Layer 2 of a small transformer language model trained on English Wikipedia (13 layers, counted from 0, width 64).
A neuron adds its activation times its output weights to the MLP's output. To switch it off is to set its activation to zero at one token and run the rest of the model.
A neuron's activation on a vector x is GELU(weights . x + bias), where the dot is the dot product.

Input weights of the MLP neurons that the questions are about. A number n stands for n times 0.0067.
n35 (bias -0.030): -13 -21 -7 -19 3 0 29 26 -12 4 -9 39 9 -6 -30 -48 -25 1 5 6 -3 -6 -17 -17 -8 -10 -3 36 -2 10 44 -18 2 -3 8 2 28 25 25 -22 2 19 16 -30 -61 -10 -31 -29 -9 -29 -35 -4 17 23 1 11 24 -24 25 -9 35 15 -9 -14
n45 (bias -0.074): 34 -2 6 33 26 -6 7 23 8 -13 16 2 7 -11 12 9 2 28 4 -15 50 -6 -29 10 -1 -37 -13 33 2 -27 -2 -11 35 8 -11 -18 11 12 14 3 -22 5 17 -7 -13 4 10 41 -2 9 -57 -53 -5 7 -64 13 -24 28 -6 -20 -6 -36 -30 -30
n51 (bias -0.001): -26 28 14 -6 -11 -9 4 6 0 6 14 10 29 18 6 -4 22 2 -2 29 -41 30 -14 -3 -43 25 -25 -37 -16 13 -4 -16 -2 5 47 17 15 -27 12 -11 14 -4 22 -7 4 -24 16 -26 -9 30 38 1 14 -14 12 -25 -23 -3 23 -20 3 -37 -26 -12
n92 (bias -0.015): -30 26 40 -7 28 -12 7 24 -8 -12 26 29 27 2 11 -8 -16 3 24 52 -17 8 -36 -7 -24 -13 -36 8 15 20 -13 -2 -10 33 -30 10 -2 -10 1 -14 -2 20 38 2 -9 -40 0 -16 13 -33 -33 19 -11 5 44 -9 -12 -19 4 -15 9 -9 -12 -36
n113 (bias -0.098): 35 29 22 5 23 -47 7 2 -21 -47 16 -56 -30 14 -29 -1 -1 -17 -9 21 -1 8 -39 -26 -2 14 -27 36 -21 59 10 4 42 18 -6 30 35 -19 -21 -26 9 -14 25 -23 -29 -45 27 29 21 13 24 7 -21 -8 -8 9 -4 -2 41 -29 20 -20 12 3
n152 (bias -0.096): 34 -19 35 -4 24 -3 -21 15 15 4 -4 -10 9 6 17 -7 1 -32 -1 12 -28 -3 4 -49 -11 -10 -41 -25 27 -5 8 -17 -13 32 3 55 11 -26 5 -48 -36 -30 28 -11 -4 -54 35 -9 -30 -23 -27 29 5 -3 4 -30 9 -9 -15 -17 23 29 51 25
n156 (bias -0.053): 47 13 -13 42 2 -8 53 -21 -24 0 -22 -24 12 -5 30 -5 45 28 14 21 22 -20 -7 -16 9 1 -6 39 -1 25 30 -11 8 -10 -8 25 41 -13 17 0 -26 19 28 -9 -15 31 -16 -26 -18 -9 -43 -26 -3 -55 1 -18 -1 4 -22 -5 -29 -6 -4 -11
n160 (bias -0.042): 26 -8 -23 -13 -39 -14 13 52 -20 -3 20 -31 14 25 56 41 -1 28 -27 34 17 -10 -35 14 -30 5 -13 6 19 -35 5 -24 -22 -2 0 -22 8 -11 -14 -52 -43 -35 9 -11 23 16 -10 1 -21 23 9 -18 -17 -3 -6 -3 7 4 -2 7 7 24 -3 -12
n165 (bias -0.081): -12 20 14 -22 -7 -21 30 -7 -4 12 7 8 5 8 -15 -9 19 14 -24 -4 -8 11 -27 32 -12 13 -51 12 21 7 41 -12 15 -7 31 8 23 -31 8 -11 -16 5 -15 13 -40 -23 5 6 -17 3 10 38 -6 1 6 -15 -10 -1 -9 15 -2 -7 -6 3
n190 (bias -0.111): -7 33 -2 -18 -24 22 27 10 -21 15 37 7 7 15 37 41 -10 29 4 -2 -27 -62 42 -30 -11 -7 -24 12 -21 -43 0 17 -34 -16 -10 -50 -11 0 -16 19 -33 -9 39 16 -17 -1 -15 -6 -21 17 -40 -30 -23 52 5 -41 34 28 9 21 6 15 3 13
n201 (bias -0.062): -12 16 2 -32 -2 2 4 -3 3 -6 95 17 26 -34 -19 -11 4 -13 -6 28 12 4 37 3 -17 -26 -52 -61 -27 1 6 36 1 -18 4 3 -15 -17 21 -2 29 18 3 29 -16 -11 -14 49 -45 9 31 -14 -8 62 5 12 9 -11 -20 -82 7 -13 -39 -37
n223 (bias -0.025): -10 25 -10 -22 -71 -28 -30 -20 9 -2 36 -8 14 -8 -56 30 -5 10 -19 -12 -40 13 13 2 -16 -11 -4 9 -18 -21 15 18 -21 8 18 -1 -15 28 -2 73 -14 -29 30 4 45 3 6 26 37 -5 23 -48 -27 -3 20 -20 -16 21 -7 41 -26 14 -29 -8
n244 (bias -0.124): 2 15 2 23 5 15 -1 13 -7 -5 -3 24 13 -18 -27 -7 36 7 -25 -15 22 10 -4 11 -21 -19 15 -9 16 2 23 -28 -4 7 10 -23 29 -25 -5 -41 -16 1 -22 36 5 0 23 12 -11 -12 15 9 32 -10 -34 13 -1 2 6 12 34 -24 -8 -9
n303 (bias -0.044): 1 -27 36 9 -39 -10 27 18 -12 23 38 21 6 -4 -37 17 -4 34 56 15 -11 26 -12 21 0 -16 -22 -1 -31 -25 -11 35 -2 14 -34 -41 -4 42 -25 20 -17 -8 -43 10 -29 -1 12 -21 32 29 13 1 46 -11 -26 0 -21 -22 35 39 3 -21 -22 14
n314 (bias -0.065): 11 12 16 -46 3 -17 -30 -12 -23 13 29 -45 6 19 -7 16 -17 24 -1 -25 -6 -28 7 -24 11 -24 14 17 -8 27 -2 37 -17 17 31 34 22 -16 -14 10 9 -16 6 -18 -4 -25 7 23 41 27 9 -12 -13 -37 29 -25 -36 16 5 5 46 -3 -23 -29
n319 (bias -0.075): -11 3 -4 -8 49 18 -4 -23 -31 18 -15 5 23 0 23 -12 -17 -30 4 14 -8 10 36 -6 19 -32 -55 3 3 31 7 -22 29 -2 27 -51 -12 -30 -4 18 2 -4 32 -29 0 25 8 13 -47 1 34 1 -47 9 4 -10 -1 10 20 -13 4 11 -21 19

Output weights of the MLP neurons that the questions are about. A number n stands for n times 0.0083.
n35: 1 -8 -20 18 -69 -36 2 6 22 43 -44 -13 42 -61 30 -39 -17 -11 -27 -23 -15 -4 15 33 14 46 -6 -49 29 6 -29 -5 45 23 47 28 25 64 -22 2 -63 -7 -41 48 21 11 48 41 2 10 -11 -35 -13 23 -17 23 17 6 -43 18 -4 -2 -60 1
n45: -11 -37 1 14 -51 -40 7 4 -7 50 6 31 -15 16 32 21 28 2 -40 -8 28 -1 5 -49 -9 2 4 38 -39 0 2 52 20 -7 37 -10 -46 6 -9 -3 -14 35 -14 47 1 25 2 -2 16 -2 -37 -35 8 -34 -43 23 -41 46 7 -22 25 -41 -19 -2
n51: 5 -2 4 -32 27 -15 -9 19 -54 16 -11 0 19 -25 -2 48 -10 -8 -35 -56 10 -17 73 35 11 23 7 -23 59 -18 -10 -43 -17 -2 22 27 -7 16 -30 18 -12 27 26 -20 43 -20 5 22 9 -17 57 9 -22 5 -67 9 24 -10 -14 -50 -7 28 33 -42
n92: 11 9 -5 -32 2 32 63 59 -17 44 22 47 -14 -25 16 14 -51 17 21 -3 -11 9 3 -76 -6 32 -26 -29 38 -28 -30 -58 53 -15 -17 5 -25 19 22 1 9 91 15 -34 -13 -19 0 -29 16 -4 -26 1 -24 -9 29 -15 19 19 -55 0 -34 -14 60 -44
n113: 16 29 -23 -6 11 -59 -5 -32 15 -14 26 15 -78 5 -59 -31 -5 -6 11 0 20 43 -8 -48 -18 -24 -40 12 -42 -17 27 -7 73 20 19 -17 7 42 46 56 26 36 7 -7 -27 13 19 -17 17 18 -37 -18 7 42 41 0 3 -26 63 -4 -87 -25 16 -33
n152: 67 5 -48 10 -17 10 51 -13 -33 -14 30 33 -10 60 21 16 -2 -1 -4 39 -38 1 31 -13 -8 43 -20 63 16 -23 4 -27 37 -8 -42 -44 -49 5 -40 19 19 -19 -36 -14 -34 11 41 -26 -43 -19 -26 -2 1 -40 -46 -15 25 59 1 -16 -13 -23 27 30
n156: -32 -27 -26 -26 -18 46 3 -33 -17 -27 -30 36 53 -9 -32 -9 25 54 -47 19 38 25 -30 20 -5 63 4 33 -16 25 -24 -32 32 -33 12 -21 10 -14 58 -34 42 3 -57 -1 -2 -33 -48 25 28 -25 77 -41 -28 -10 -4 1 32 -44 19 49 -8 3 21 28
n160: -8 -1 15 24 -33 -10 15 6 10 -35 7 37 91 2 14 -15 3 6 6 19 -35 34 -25 23 -26 -37 27 -31 -29 20 32 -30 -58 -5 35 -41 -46 -11 15 -32 -1 32 -31 28 -10 -9 38 24 -26 -72 54 20 42 17 -22 -11 -41 5 -7 25 40 28 -14 -11
n165: 17 14 0 18 1 9 -21 14 -3 -8 6 36 -23 19 -25 -30 -32 -8 14 14 -95 24 -20 4 -29 -11 -12 75 38 16 27 31 15 54 16 11 22 -12 15 -38 -27 6 27 -44 -43 -37 -38 -13 -23 14 8 30 1 1 12 -5 19 20 3 -20 2 -23 -31 -26
n190: 60 -3 24 -22 0 48 31 -1 0 -3 -38 -21 -46 68 12 -9 21 51 -42 15 -9 -32 -6 4 -23 46 -51 60 -29 -30 14 -29 -38 3 -22 -13 -8 -2 7 3 -31 -62 64 -67 16 -9 16 13 -8 -28 18 -4 20 46 -1 -9 -3 -25 38 -2 15 -15 43 1
n201: -19 -1 -50 -9 -43 65 41 10 27 -11 6 18 52 -69 -11 8 40 -34 69 -28 -11 -43 43 -14 55 9 -86 -17 63 -45 -7 -1 -16 -46 1 41 -32 -66 51 -36 15 42 14 -33 24 1 20 68 -20 -26 38 38 -26 5 -32 -21 25 66 -32 -53 -21 64 45 -55
n223: 45 -23 -5 27 34 24 -5 89 5 -1 -9 33 0 25 10 -48 6 -21 4 50 38 17 -19 13 -58 -5 -21 -20 -11 27 -9 -39 29 -10 -24 -9 9 -26 -28 -58 12 49 -2 18 -5 -42 -2 -47 -24 -21 27 16 36 -30 -35 -7 11 -13 -7 -23 22 -25 11 26
n244: 27 14 44 5 -6 -48 -64 45 -46 -6 6 -2 12 -23 -7 35 -10 10 53 -24 63 28 -32 -7 -3 27 33 1 -51 -16 -5 -20 -32 -31 -68 7 -8 -18 -7 18 34 -16 -3 42 23 -27 38 8 -11 -10 4 -15 -1 -11 -15 23 14 22 -44 51 45 -13 -2 -9
n303: -34 55 -46 -62 2 18 11 27 -28 19 -2 20 7 42 24 -15 28 -29 6 -42 43 -54 44 -8 17 18 12 30 57 -19 -17 -35 -4 -23 15 18 37 16 -83 -5 62 -35 -15 18 20 12 -30 -17 -23 -23 44 -65 -43 32 -4 -18 59 -6 -10 6 -43 22 -9 14
n314: -14 -25 -42 -8 -47 -4 -32 3 39 16 -69 36 20 45 45 -11 -33 -30 -34 37 0 -11 30 -7 -14 -47 9 -30 29 -46 -24 15 33 -30 55 -17 32 41 -5 2 10 -12 -6 64 -7 -4 -9 2 14 -14 -13 9 40 19 8 -23 -12 24 6 30 -14 -56 3 -6
n319: -42 3 -15 5 3 15 29 5 35 37 8 -40 30 36 -75 24 -15 -49 14 -26 -9 29 8 27 -26 -4 36 -39 -30 29 -43 27 7 -23 32 -17 -48 -3 10 7 11 -5 1 61 15 -3 23 -6 -10 -14 26 -23 -21 32 -7 -24 27 -15 -7 67 -3 -41 -56 24

Each question names a token from some text and the token that comes next. It shows the vector x that enters the MLP there. A number n stands for n times 0.03.

Then comes g, the gradient of the next token's log-probability with respect to the MLP's output, scaled to length 1. A neuron's effect is roughly proportional to its activation times (output weights . g). A number n stands for n times 0.0046.

" pro", then "ce"
x: 3 31 7 -34 -34 43 -23 -31 15 -13 -80 -4 29 -27 -7 -28 33 41 -15 -27 10 60 -9 49 30 -24 33 -12 -40 20 -67 -34 -26 25 -49 7 -42 -10 -15 -36 7 -9 42 -33 -25 53 -13 17 20 32 -38 38 -7 16 -19 9 60 68 4 -6 3 11 16 11
g: 19 -46 -32 -7 -16 3 -53 24 -29 -7 29 21 -34 14 43 4 -2 -43 -8 11 -38 16 -44 21 30 -32 -14 12 -18 9 30 12 -28 14 -13 27 -18 16 57 17 17 -10 -1 -35 58 13 15 -11 -5 27 -24 29 -36 28 -50 1 -17 -35 28 -17 45 -24 32 24
Which neuron, switched off, raises the next token's probability most? n190

" Char", then "ter"
x: 16 31 0 -62 -64 50 15 -12 -4 6 -66 -14 36 -33 -4 -25 23 8 -18 -18 -8 60 -20 60 49 -35 14 -22 -41 16 -50 -30 4 2 -19 14 -37 -5 -43 -23 4 -26 54 -36 13 45 -4 31 23 -18 -37 38 -1 0 -12 7 74 41 -4 -16 24 1 33 17
g: 15 -3 22 -1 11 31 39 22 -68 -10 6 3 -36 -9 13 3 13 25 20 -68 -64 34 26 24 -48 -18 -15 60 -23 -7 -19 23 -7 30 25 -4 -30 19 46 -49 16 7 -5 -16 -2 1 -5 -26 13 -42 -13 -18 -1 -39 28 3 18 -28 30 31 -10 16 1 10
Which two neurons, each switched off alone, lower its probability most, in order? n314, n35

"one", then " (N"
x: 6 46 6 -31 -69 60 -16 -23 0 -5 -52 -7 21 -27 -22 -4 26 13 -2 -12 38 59 4 36 36 -22 30 -65 -16 20 -67 -50 -22 44 -24 23 -6 -15 -38 -9 10 -22 66 -43 -22 37 -10 20 26 -15 -48 13 -2 19 -34 22 47 12 -8 -6 16 11 12 31
g: -13 60 22 -2 2 8 -4 28 -19 -26 12 -8 -6 28 5 2 40 -52 -33 30 -15 1 -55 4 69 32 -2 -9 -12 11 40 3 -28 14 2 28 4 -16 -7 29 43 2 7 -11 -23 -13 -7 -17 37 3 -3 -16 -90 -3 -25 9 10 -53 -30 32 17 -22 -24 6
Which neuron, switched off, lowers the next token's probability most? n314

" f", then "ail"
x: 12 33 11 -45 -51 55 -20 -28 29 13 -68 -3 31 -15 -21 2 28 39 -2 -30 27 53 1 58 9 -32 29 -32 -50 35 -66 -46 -17 2 -47 8 -14 -18 -41 -30 13 2 51 -46 -7 38 14 10 8 3 -33 33 -11 4 -6 15 33 64 -8 -35 2 15 22 11
g: -62 2 20 -9 27 11 24 9 -32 12 1 5 -2 -2 -52 25 29 70 7 -9 1 17 45 -7 -38 -38 -13 57 1 -27 -20 -2 -5 13 -18 -33 31 -1 -8 -13 9 70 -13 27 -37 -13 -23 37 -6 15 -22 7 -36 -38 40 -28 -31 3 -7 13 14 -33 15 19
Which neuron, switched off, lowers the next token's probability most? n35

" was", then " rem"
x: 8 39 12 -29 -69 37 -3 -27 -2 -4 -79 -5 21 -5 3 -13 8 33 1 -27 36 48 -22 72 19 -48 30 -41 -33 16 -60 -5 -43 22 -43 2 -32 -29 -7 -28 10 -7 52 -47 -26 7 20 30 21 13 -42 44 -20 5 -10 11 48 44 4 -3 25 2 46 7
g: 14 15 0 -5 -2 37 0 8 1 -6 12 2 3 -35 46 8 -21 -11 34 9 -54 -12 13 16 8 12 40 -46 -39 -16 3 -45 -19 -30 -7 -3 11 23 7 45 36 14 4 42 -22 6 26 -7 6 19 -41 -25 -27 -27 -77 6 -7 -48 1 63 12 -35 35 31
Which neuron, switched off, lowers the next token's probability most? n165

" line", then "up"
x: 18 29 54 -30 -57 63 -8 -13 7 -7 -38 0 1 -18 -31 -24 26 31 -9 -9 39 50 -13 34 38 -20 32 -58 -54 15 -65 -46 -27 22 -35 10 -35 -14 -29 -19 9 -4 65 -53 -18 22 -18 37 25 -1 -32 2 11 20 -16 0 39 50 -14 -21 16 14 21 26
g: 2 -17 -30 -57 26 -10 13 -3 45 17 -19 -24 -26 -20 1 29 30 -1 6 45 -4 4 -58 -30 15 23 31 40 -45 20 -16 38 42 -34 19 -7 -40 -5 17 -46 49 14 1 -27 29 10 17 26 -1 26 20 -39 -12 -18 -9 1 31 12 -27 -54 -5 12 9 -36
Which neuron, switched off, lowers the next token's probability most? n45

"id", then "a,"
x: 15 28 13 -30 -69 63 -9 -36 -11 -6 -63 3 -5 -21 -19 -7 5 17 -6 -15 17 82 20 58 32 -36 14 -40 -3 15 -64 -21 -21 7 -37 13 -34 -23 -43 3 30 -29 54 -39 -30 58 -17 27 16 20 -42 24 38 -6 -7 17 51 14 -2 -21 13 2 27 23
g: -6 -62 -22 16 0 5 22 8 12 8 -8 -11 -8 9 45 15 -20 -38 -18 -1 25 29 -21 -14 25 8 42 -8 -61 -16 35 -44 -4 -53 -16 61 6 53 25 27 -15 22 -38 32 15 7 27 21 21 39 -45 -18 -36 2 -39 -2 8 -37 -1 5 -13 22 -27 3
Which neuron, switched off, raises the next token's probability most? n35

" in", then " n"
x: 7 19 15 -39 -74 41 -13 -14 -8 -11 -58 4 35 -18 3 0 20 29 -43 -31 12 67 2 65 22 -34 4 -35 -20 34 -51 -31 -41 19 -44 12 -37 -17 -29 -31 28 -11 56 -24 -32 17 4 34 4 -2 -45 52 -8 22 1 16 46 52 -18 -14 37 0 36 9
g: 16 18 5 13 -44 5 -53 -34 5 8 -2 23 -29 26 35 11 35 -51 50 17 -27 39 -3 -21 -41 -25 -5 51 -34 8 41 -14 -17 6 -11 27 -1 -5 -1 2 -30 36 -3 -38 -25 30 12 25 7 -23 -57 -38 -32 0 -36 -1 25 -2 37 5 27 -1 15 45
Which two neurons, each switched off alone, lower its probability most, in order? n152, n51

" pre", then "vious"
x: 6 21 30 -44 -49 44 0 -27 1 -17 -45 3 23 -24 -19 -20 29 25 -28 -27 15 65 -17 50 15 -28 19 -24 -48 12 -65 -38 -24 6 -49 7 -40 4 -34 -24 7 6 38 -38 -33 59 1 46 22 22 -33 34 -5 14 -5 -16 64 68 10 -11 10 0 32 32
g: -26 38 9 25 4 -24 -44 10 15 -16 -10 -38 -29 17 34 12 -23 -44 41 13 7 -12 -27 -12 27 16 -9 -23 -59 -38 5 5 28 -48 16 -8 -33 9 0 -15 10 -40 -38 13 29 6 21 23 48 -4 -38 65 36 5 16 -21 28 -9 -14 -6 -21 39 16 44
Which neuron, switched off, lowers the next token's probability most? n165

" the", then " C"
x: 5 49 11 -32 -71 60 -2 -22 -10 14 -71 5 32 -28 8 -2 28 43 -2 -35 27 61 3 38 30 -37 16 -35 -41 39 -50 -28 -50 6 -34 26 -26 -17 -32 -32 -8 -26 55 -36 -23 25 -4 44 13 -7 -44 20 -1 10 -12 38 38 36 2 -6 8 1 12 13
g: -6 -13 20 -14 -17 -13 5 23 -7 27 -25 -17 -2 -28 14 2 19 -25 -11 27 -13 11 -44 -27 31 57 -22 -5 26 41 -4 -7 -63 -43 -17 1 57 26 -20 9 49 -17 13 2 25 -20 -8 20 -10 -23 17 45 -37 6 7 41 27 -26 -14 -27 25 36 -75 -9
Which neuron, switched off, lowers the next token's probability most? n244

"eded", then " to"
x: 34 55 21 -42 -76 60 6 -10 -23 -10 -52 5 4 -34 -17 12 19 35 7 -15 29 53 3 68 25 -42 10 -30 -39 9 -39 -46 -13 27 -29 6 -48 12 -19 -34 37 -29 50 -35 -24 27 -12 30 29 3 -31 12 3 -10 -16 8 59 24 -32 -21 13 -7 29 -3
g: -32 14 1 -14 13 23 1 -40 20 13 -46 -23 -7 40 -10 1 34 -41 18 -9 -10 4 -12 -3 -26 -31 53 -30 -37 -44 27 -18 10 -3 -5 24 -24 24 51 -20 47 -10 55 2 -22 -23 22 -6 10 65 19 -51 19 -26 -4 -24 -10 15 19 1 -7 53 -31 -1
Which neuron, switched off, lowers the next token's probability most? n152

"\n", then "\n"
x: 11 41 22 -53 -66 52 -6 -15 -15 4 -65 -7 26 -21 -4 6 15 29 10 -11 25 76 -20 54 25 -35 30 -56 -14 34 -42 -35 -29 24 -48 -10 -53 9 -54 -38 1 -5 54 -7 -15 9 10 24 11 -22 -18 37 0 -13 -25 5 49 45 -14 -9 26 9 22 17
g: 11 34 15 8 20 -7 9 2 -10 -44 41 -6 44 -34 -22 -18 -10 41 -58 -28 28 -20 38 43 -18 -14 16 -5 31 14 -30 -4 13 44 -20 -51 -4 -44 -19 -31 -58 -10 36 7 -1 14 -20 -21 17 -10 -16 -15 76 -2 35 10 -22 -16 15 34 -4 2 1 -4
Which neuron, switched off, raises the next token's probability most? n244

"g", then "overnment"
x: 19 44 -5 -41 -58 59 -5 -18 4 9 -79 -11 35 -14 -40 -3 -8 30 0 -20 15 65 -1 55 11 -24 25 -42 -5 30 -72 -30 -12 16 -42 18 -26 5 -32 -5 27 -17 62 -44 -17 45 -7 27 15 1 -29 32 37 0 -24 16 31 4 -17 -38 -15 1 48 14
g: 9 18 28 11 -32 17 25 62 -41 -56 14 14 5 -25 -39 -1 -14 -31 19 -24 -12 -1 24 -41 5 -43 4 -6 75 13 -25 18 28 24 33 -39 -5 3 -31 19 -26 -13 8 13 -14 12 -33 17 -29 -21 2 1 17 64 36 6 8 34 -3 -24 -39 -10 18 -26
Which neuron, switched off, lowers the next token's probability most? n156

"c", then " including"
x: 23 45 12 -38 -63 47 -11 -44 -29 -1 -78 -8 12 -2 -32 -20 19 17 -14 -15 22 76 -8 46 26 -34 37 -29 -15 34 -61 -8 -49 14 -45 -4 -11 0 -53 -1 28 -4 27 -34 -11 65 1 14 17 20 -42 26 41 12 7 6 28 31 -34 -22 11 19 32 12
g: 18 -26 6 5 -17 -20 -44 48 12 16 30 11 -31 7 60 -15 -36 -28 31 22 39 1 -49 5 1 2 19 -27 -11 -41 40 -43 -28 13 -11 38 15 19 15 44 77 -48 -7 -14 7 -33 -8 17 -15 14 3 4 -18 -24 -48 2 -25 -1 22 -19 -7 -8 20 13
Which neuron, switched off, lowers the next token's probability most? n319

" 0", then "."
x: -1 60 10 -40 -44 60 -16 -18 -10 -6 -81 8 22 -13 -16 -2 6 13 -6 -21 6 50 -26 33 21 -12 23 -41 -26 45 -71 -45 -35 36 -35 -7 -30 1 -21 -22 11 -8 41 -50 -16 25 18 27 46 -3 -29 0 21 -23 -14 28 46 54 -3 -27 -3 46 39 22
g: -5 -13 -11 -8 57 10 -23 17 -10 -15 9 9 59 -42 5 32 -41 -26 -21 -27 25 25 -1 13 -64 -58 0 47 14 -16 3 -12 26 37 -3 -8 1 41 -19 -50 10 -26 19 13 2 11 5 -61 -38 3 9 -35 23 34 10 32 31 38 -16 -21 15 5 -9 -9
Which neuron, switched off, lowers the next token's probability most? n190

" B", then "ank"
x: 12 51 6 -53 -66 54 -27 13 2 26 -78 -20 37 -17 -23 -9 32 26 -21 -21 17 53 -9 65 24 -15 13 -39 -42 49 -58 -24 -14 3 -17 11 -28 -8 -31 -22 6 -2 58 -50 -2 25 -1 23 34 -18 -27 21 18 -3 -26 18 48 36 -28 -21 -1 17 12 1
g: -18 -19 -14 -27 34 -7 48 4 22 46 -20 -41 4 31 -30 -21 48 51 -19 22 53 -20 5 -14 8 -4 20 -29 -60 14 26 -1 12 1 -43 -41 15 -43 -1 -3 17 38 -4 -6 20 -24 -29 27 -6 24 55 -12 -21 17 29 -22 11 -10 -8 -38 3 -6 -50 6
Which neuron, switched off, raises the next token's probability most? n156

"ames", then " against"
x: 12 46 43 -44 -78 60 -17 -29 -19 -8 -38 -14 14 -8 -17 -18 29 11 -18 -2 36 61 0 57 35 -36 36 -60 -20 7 -55 -51 -22 7 -41 20 -20 -3 -31 -18 19 -10 62 -50 -4 14 -2 38 47 0 -38 21 -5 3 -20 3 33 30 -13 0 17 -5 24 22
g: 15 -9 -43 -28 -15 -35 17 40 9 14 0 18 -12 15 34 4 -59 -14 -13 -18 38 5 -43 20 -63 13 15 -26 -7 -27 -21 -31 17 44 -24 20 14 -30 80 -3 -12 0 23 -5 7 -39 11 34 10 37 -10 4 3 -55 0 9 37 -4 38 3 -37 24 4 5
Which neuron, switched off, lowers the next token's probability most? n223

" not", then " a"
x: 15 53 24 -36 -73 67 1 -45 5 -4 -70 26 28 -20 -11 -4 15 39 10 -34 20 49 -23 64 14 -40 22 -51 -32 -8 -57 -23 -15 33 -52 12 -14 -12 -33 -13 21 -6 41 -52 -16 35 -18 28 -1 12 -23 10 -2 -10 -16 3 44 32 22 -8 4 8 35 28
g: 17 -41 -16 -13 -16 9 -14 -16 28 -7 1 28 -28 25 10 1 10 -10 50 27 -10 13 -57 3 38 -30 2 15 -40 5 -6 -4 -1 -37 21 43 -26 8 32 9 24 -2 -30 -16 -13 2 -8 45 -19 3 4 1 -94 22 -19 13 51 -40 -28 -13 50 -14 17 43
Which neuron, switched off, raises the next token's probability most? n156

"st", then " (C"
x: 1 57 6 -32 -65 53 -13 -20 9 21 -79 4 3 -29 -32 -3 28 36 15 -16 25 62 5 35 32 -18 28 -41 -28 43 -77 -48 -10 29 -39 19 -8 4 -30 -11 9 -33 39 -47 -15 55 -14 19 22 -3 -29 23 16 -4 -16 11 24 25 -9 -41 4 22 28 3
g: 0 -13 -5 1 -29 4 1 18 40 -17 66 -42 -37 45 22 20 -31 -10 4 49 8 14 -26 -18 21 5 25 -1 22 -59 3 -50 -43 6 -41 9 14 -4 34 -4 39 -26 -8 -16 -26 -25 42 4 18 1 14 16 -54 -10 -20 -11 -7 -19 16 5 10 -3 -14 74
Which neuron, switched off, raises the next token's probability most? n152

" since", then " the"
x: 17 44 29 -37 -71 34 -13 -15 -12 -14 -47 23 16 -28 8 -12 1 34 -32 -39 15 71 -14 76 18 -30 5 -50 -42 22 -48 -25 -30 5 -55 -6 -5 -2 -29 -32 22 -11 57 -30 -13 18 -3 20 7 3 -28 37 -3 -4 -1 22 53 48 -11 -9 22 10 54 9
g: 20 -35 -3 -36 6 9 29 6 50 -45 17 37 -1 -1 -24 -26 -26 -3 21 -5 -18 19 -1 0 8 -8 45 -8 -27 14 -17 -30 0 9 41 13 -6 -25 48 46 -21 49 38 -1 -40 58 -30 49 -39 2 -26 -10 -9 19 -37 -7 -43 -9 -30 -13 -9 -36 38 15
Which neuron, switched off, lowers the next token's probability most? n303

"|---|---", then "|---|"
x: -3 57 15 -30 -37 65 14 -26 -26 -2 -74 11 9 -9 -35 -6 0 61 19 -15 18 29 -9 39 19 -45 18 -50 -22 33 -57 -64 -35 32 -40 13 -15 12 -41 -26 34 -19 25 -49 -5 5 21 29 31 -10 -15 1 -9 7 -6 27 57 31 31 -39 -3 -5 31 17
g: 0 -6 13 -4 -16 27 -1 51 1 29 -71 4 -29 35 12 18 29 -22 10 12 -25 -4 -61 -3 -6 0 7 15 -24 1 22 -8 -38 0 12 34 -6 55 14 27 48 17 -38 46 -9 -13 -16 30 -5 15 5 -70 -48 6 11 -13 -24 -36 31 8 -5 -50 8 0
Which neuron, switched off, lowers the next token's probability most? n201

"od", then "ist"
x: 32 38 24 -45 -66 64 -21 -31 -22 -7 -52 4 -1 -23 -23 -4 31 15 -13 -27 9 76 -4 49 47 -24 41 -44 -3 18 -67 -29 -12 4 -33 8 -25 12 -36 -9 15 -27 57 -48 -8 57 -9 15 23 9 -40 19 25 5 -13 18 44 34 -11 -24 4 -2 24 -5
g: -6 15 -8 5 17 43 -3 -50 7 30 -70 -5 27 5 1 9 -2 3 21 -21 14 10 4 -41 -3 -35 -3 38 -44 -6 11 -6 78 19 -39 -2 -26 -2 -27 -13 -20 46 -4 0 45 8 -73 -44 -5 -11 10 -19 17 31 16 -12 -35 -7 12 22 25 38 6 10
Which neuron, switched off, raises the next token's probability most? n156

" n", then "ames"
x: 21 34 18 -44 -46 68 -17 -11 3 -7 -85 2 46 -18 -27 15 19 55 -18 -23 14 54 5 55 1 -22 24 -29 -29 15 -62 -28 -26 14 -47 20 -32 9 -35 -37 20 7 46 -40 -20 44 8 18 6 7 -37 28 -7 18 -16 11 47 44 -2 -44 -14 0 15 5
g: 8 91 53 38 -4 2 -39 37 -12 22 -18 -28 5 -7 -73 -5 -4 25 19 -15 -6 -16 29 -9 0 22 -37 -47 9 9 -18 -29 -5 -11 15 -27 32 -6 0 34 -5 -26 -21 39 -2 8 -24 16 -3 1 -37 27 43 -27 35 7 10 -5 -42 -18 -17 -19 32 -5
Which neuron, switched off, raises the next token's probability most? n45

"ac", then "ities"
x: 29 21 -10 -43 -64 42 -23 -38 -17 4 -77 2 24 -7 -33 -27 33 19 -5 -23 5 65 -14 63 24 -43 12 -35 12 26 -67 -34 -33 18 -34 2 -17 10 -38 4 20 -17 56 -29 -22 40 -24 22 36 17 -39 27 29 20 -12 16 60 22 -9 -12 15 18 27 5
g: 38 -21 -20 -16 -18 5 -9 5 3 -3 -3 5 -22 56 27 2 6 -48 39 17 4 21 -72 15 42 2 10 -38 -39 -39 51 -41 -17 -45 10 46 39 18 -3 12 42 -32 -31 7 15 -4 19 16 1 14 1 11 -35 25 -39 -14 -6 -28 4 21 -33 0 -11 40
Which neuron, switched off, lowers the next token's probability most? n165

" dep", then "ut"
x: 17 16 13 -32 -57 39 -19 -18 36 -9 -55 12 21 -20 -13 -15 21 21 -3 -33 20 64 -26 49 25 -34 10 -26 -53 32 -66 -25 -11 5 -37 -21 -37 -7 -45 -32 30 -19 43 -39 0 44 -15 12 35 14 -37 47 -16 5 9 -6 42 67 0 -21 12 25 47 25
g: 13 -23 -27 3 14 19 -27 15 34 20 -23 -5 -34 16 49 40 1 2 32 3 -42 0 -46 -5 -9 27 -5 -6 -73 2 29 -6 -36 -45 -43 47 15 29 12 -18 54 12 -34 3 45 14 -15 11 11 23 -23 19 -15 18 -19 10 15 -36 -5 -27 -24 13 -40 41
Which neuron, switched off, raises the next token's probability most? n244

"ight", then " team"
x: 22 39 26 -25 -67 39 -5 -27 11 -1 -42 8 21 -22 -28 -18 16 36 12 -16 14 66 -2 46 30 -26 23 -69 -11 21 -64 -47 -17 6 -38 4 -24 -3 -39 -2 11 -32 68 -59 -23 41 -19 20 21 1 -29 2 25 17 -36 27 50 17 -4 -21 10 7 42 19
g: -7 3 50 12 -3 13 4 16 2 -10 -9 4 -6 9 62 -49 -58 -29 14 18 14 10 -21 -56 4 2 3 -2 -39 -50 1 4 -31 -9 33 8 6 -58 56 -3 -32 -19 2 28 8 1 -9 17 25 -29 -15 -19 -8 -26 22 31 70 15 25 -36 43 13 -8 -5
Which neuron, switched off, raises the next token's probability most? n303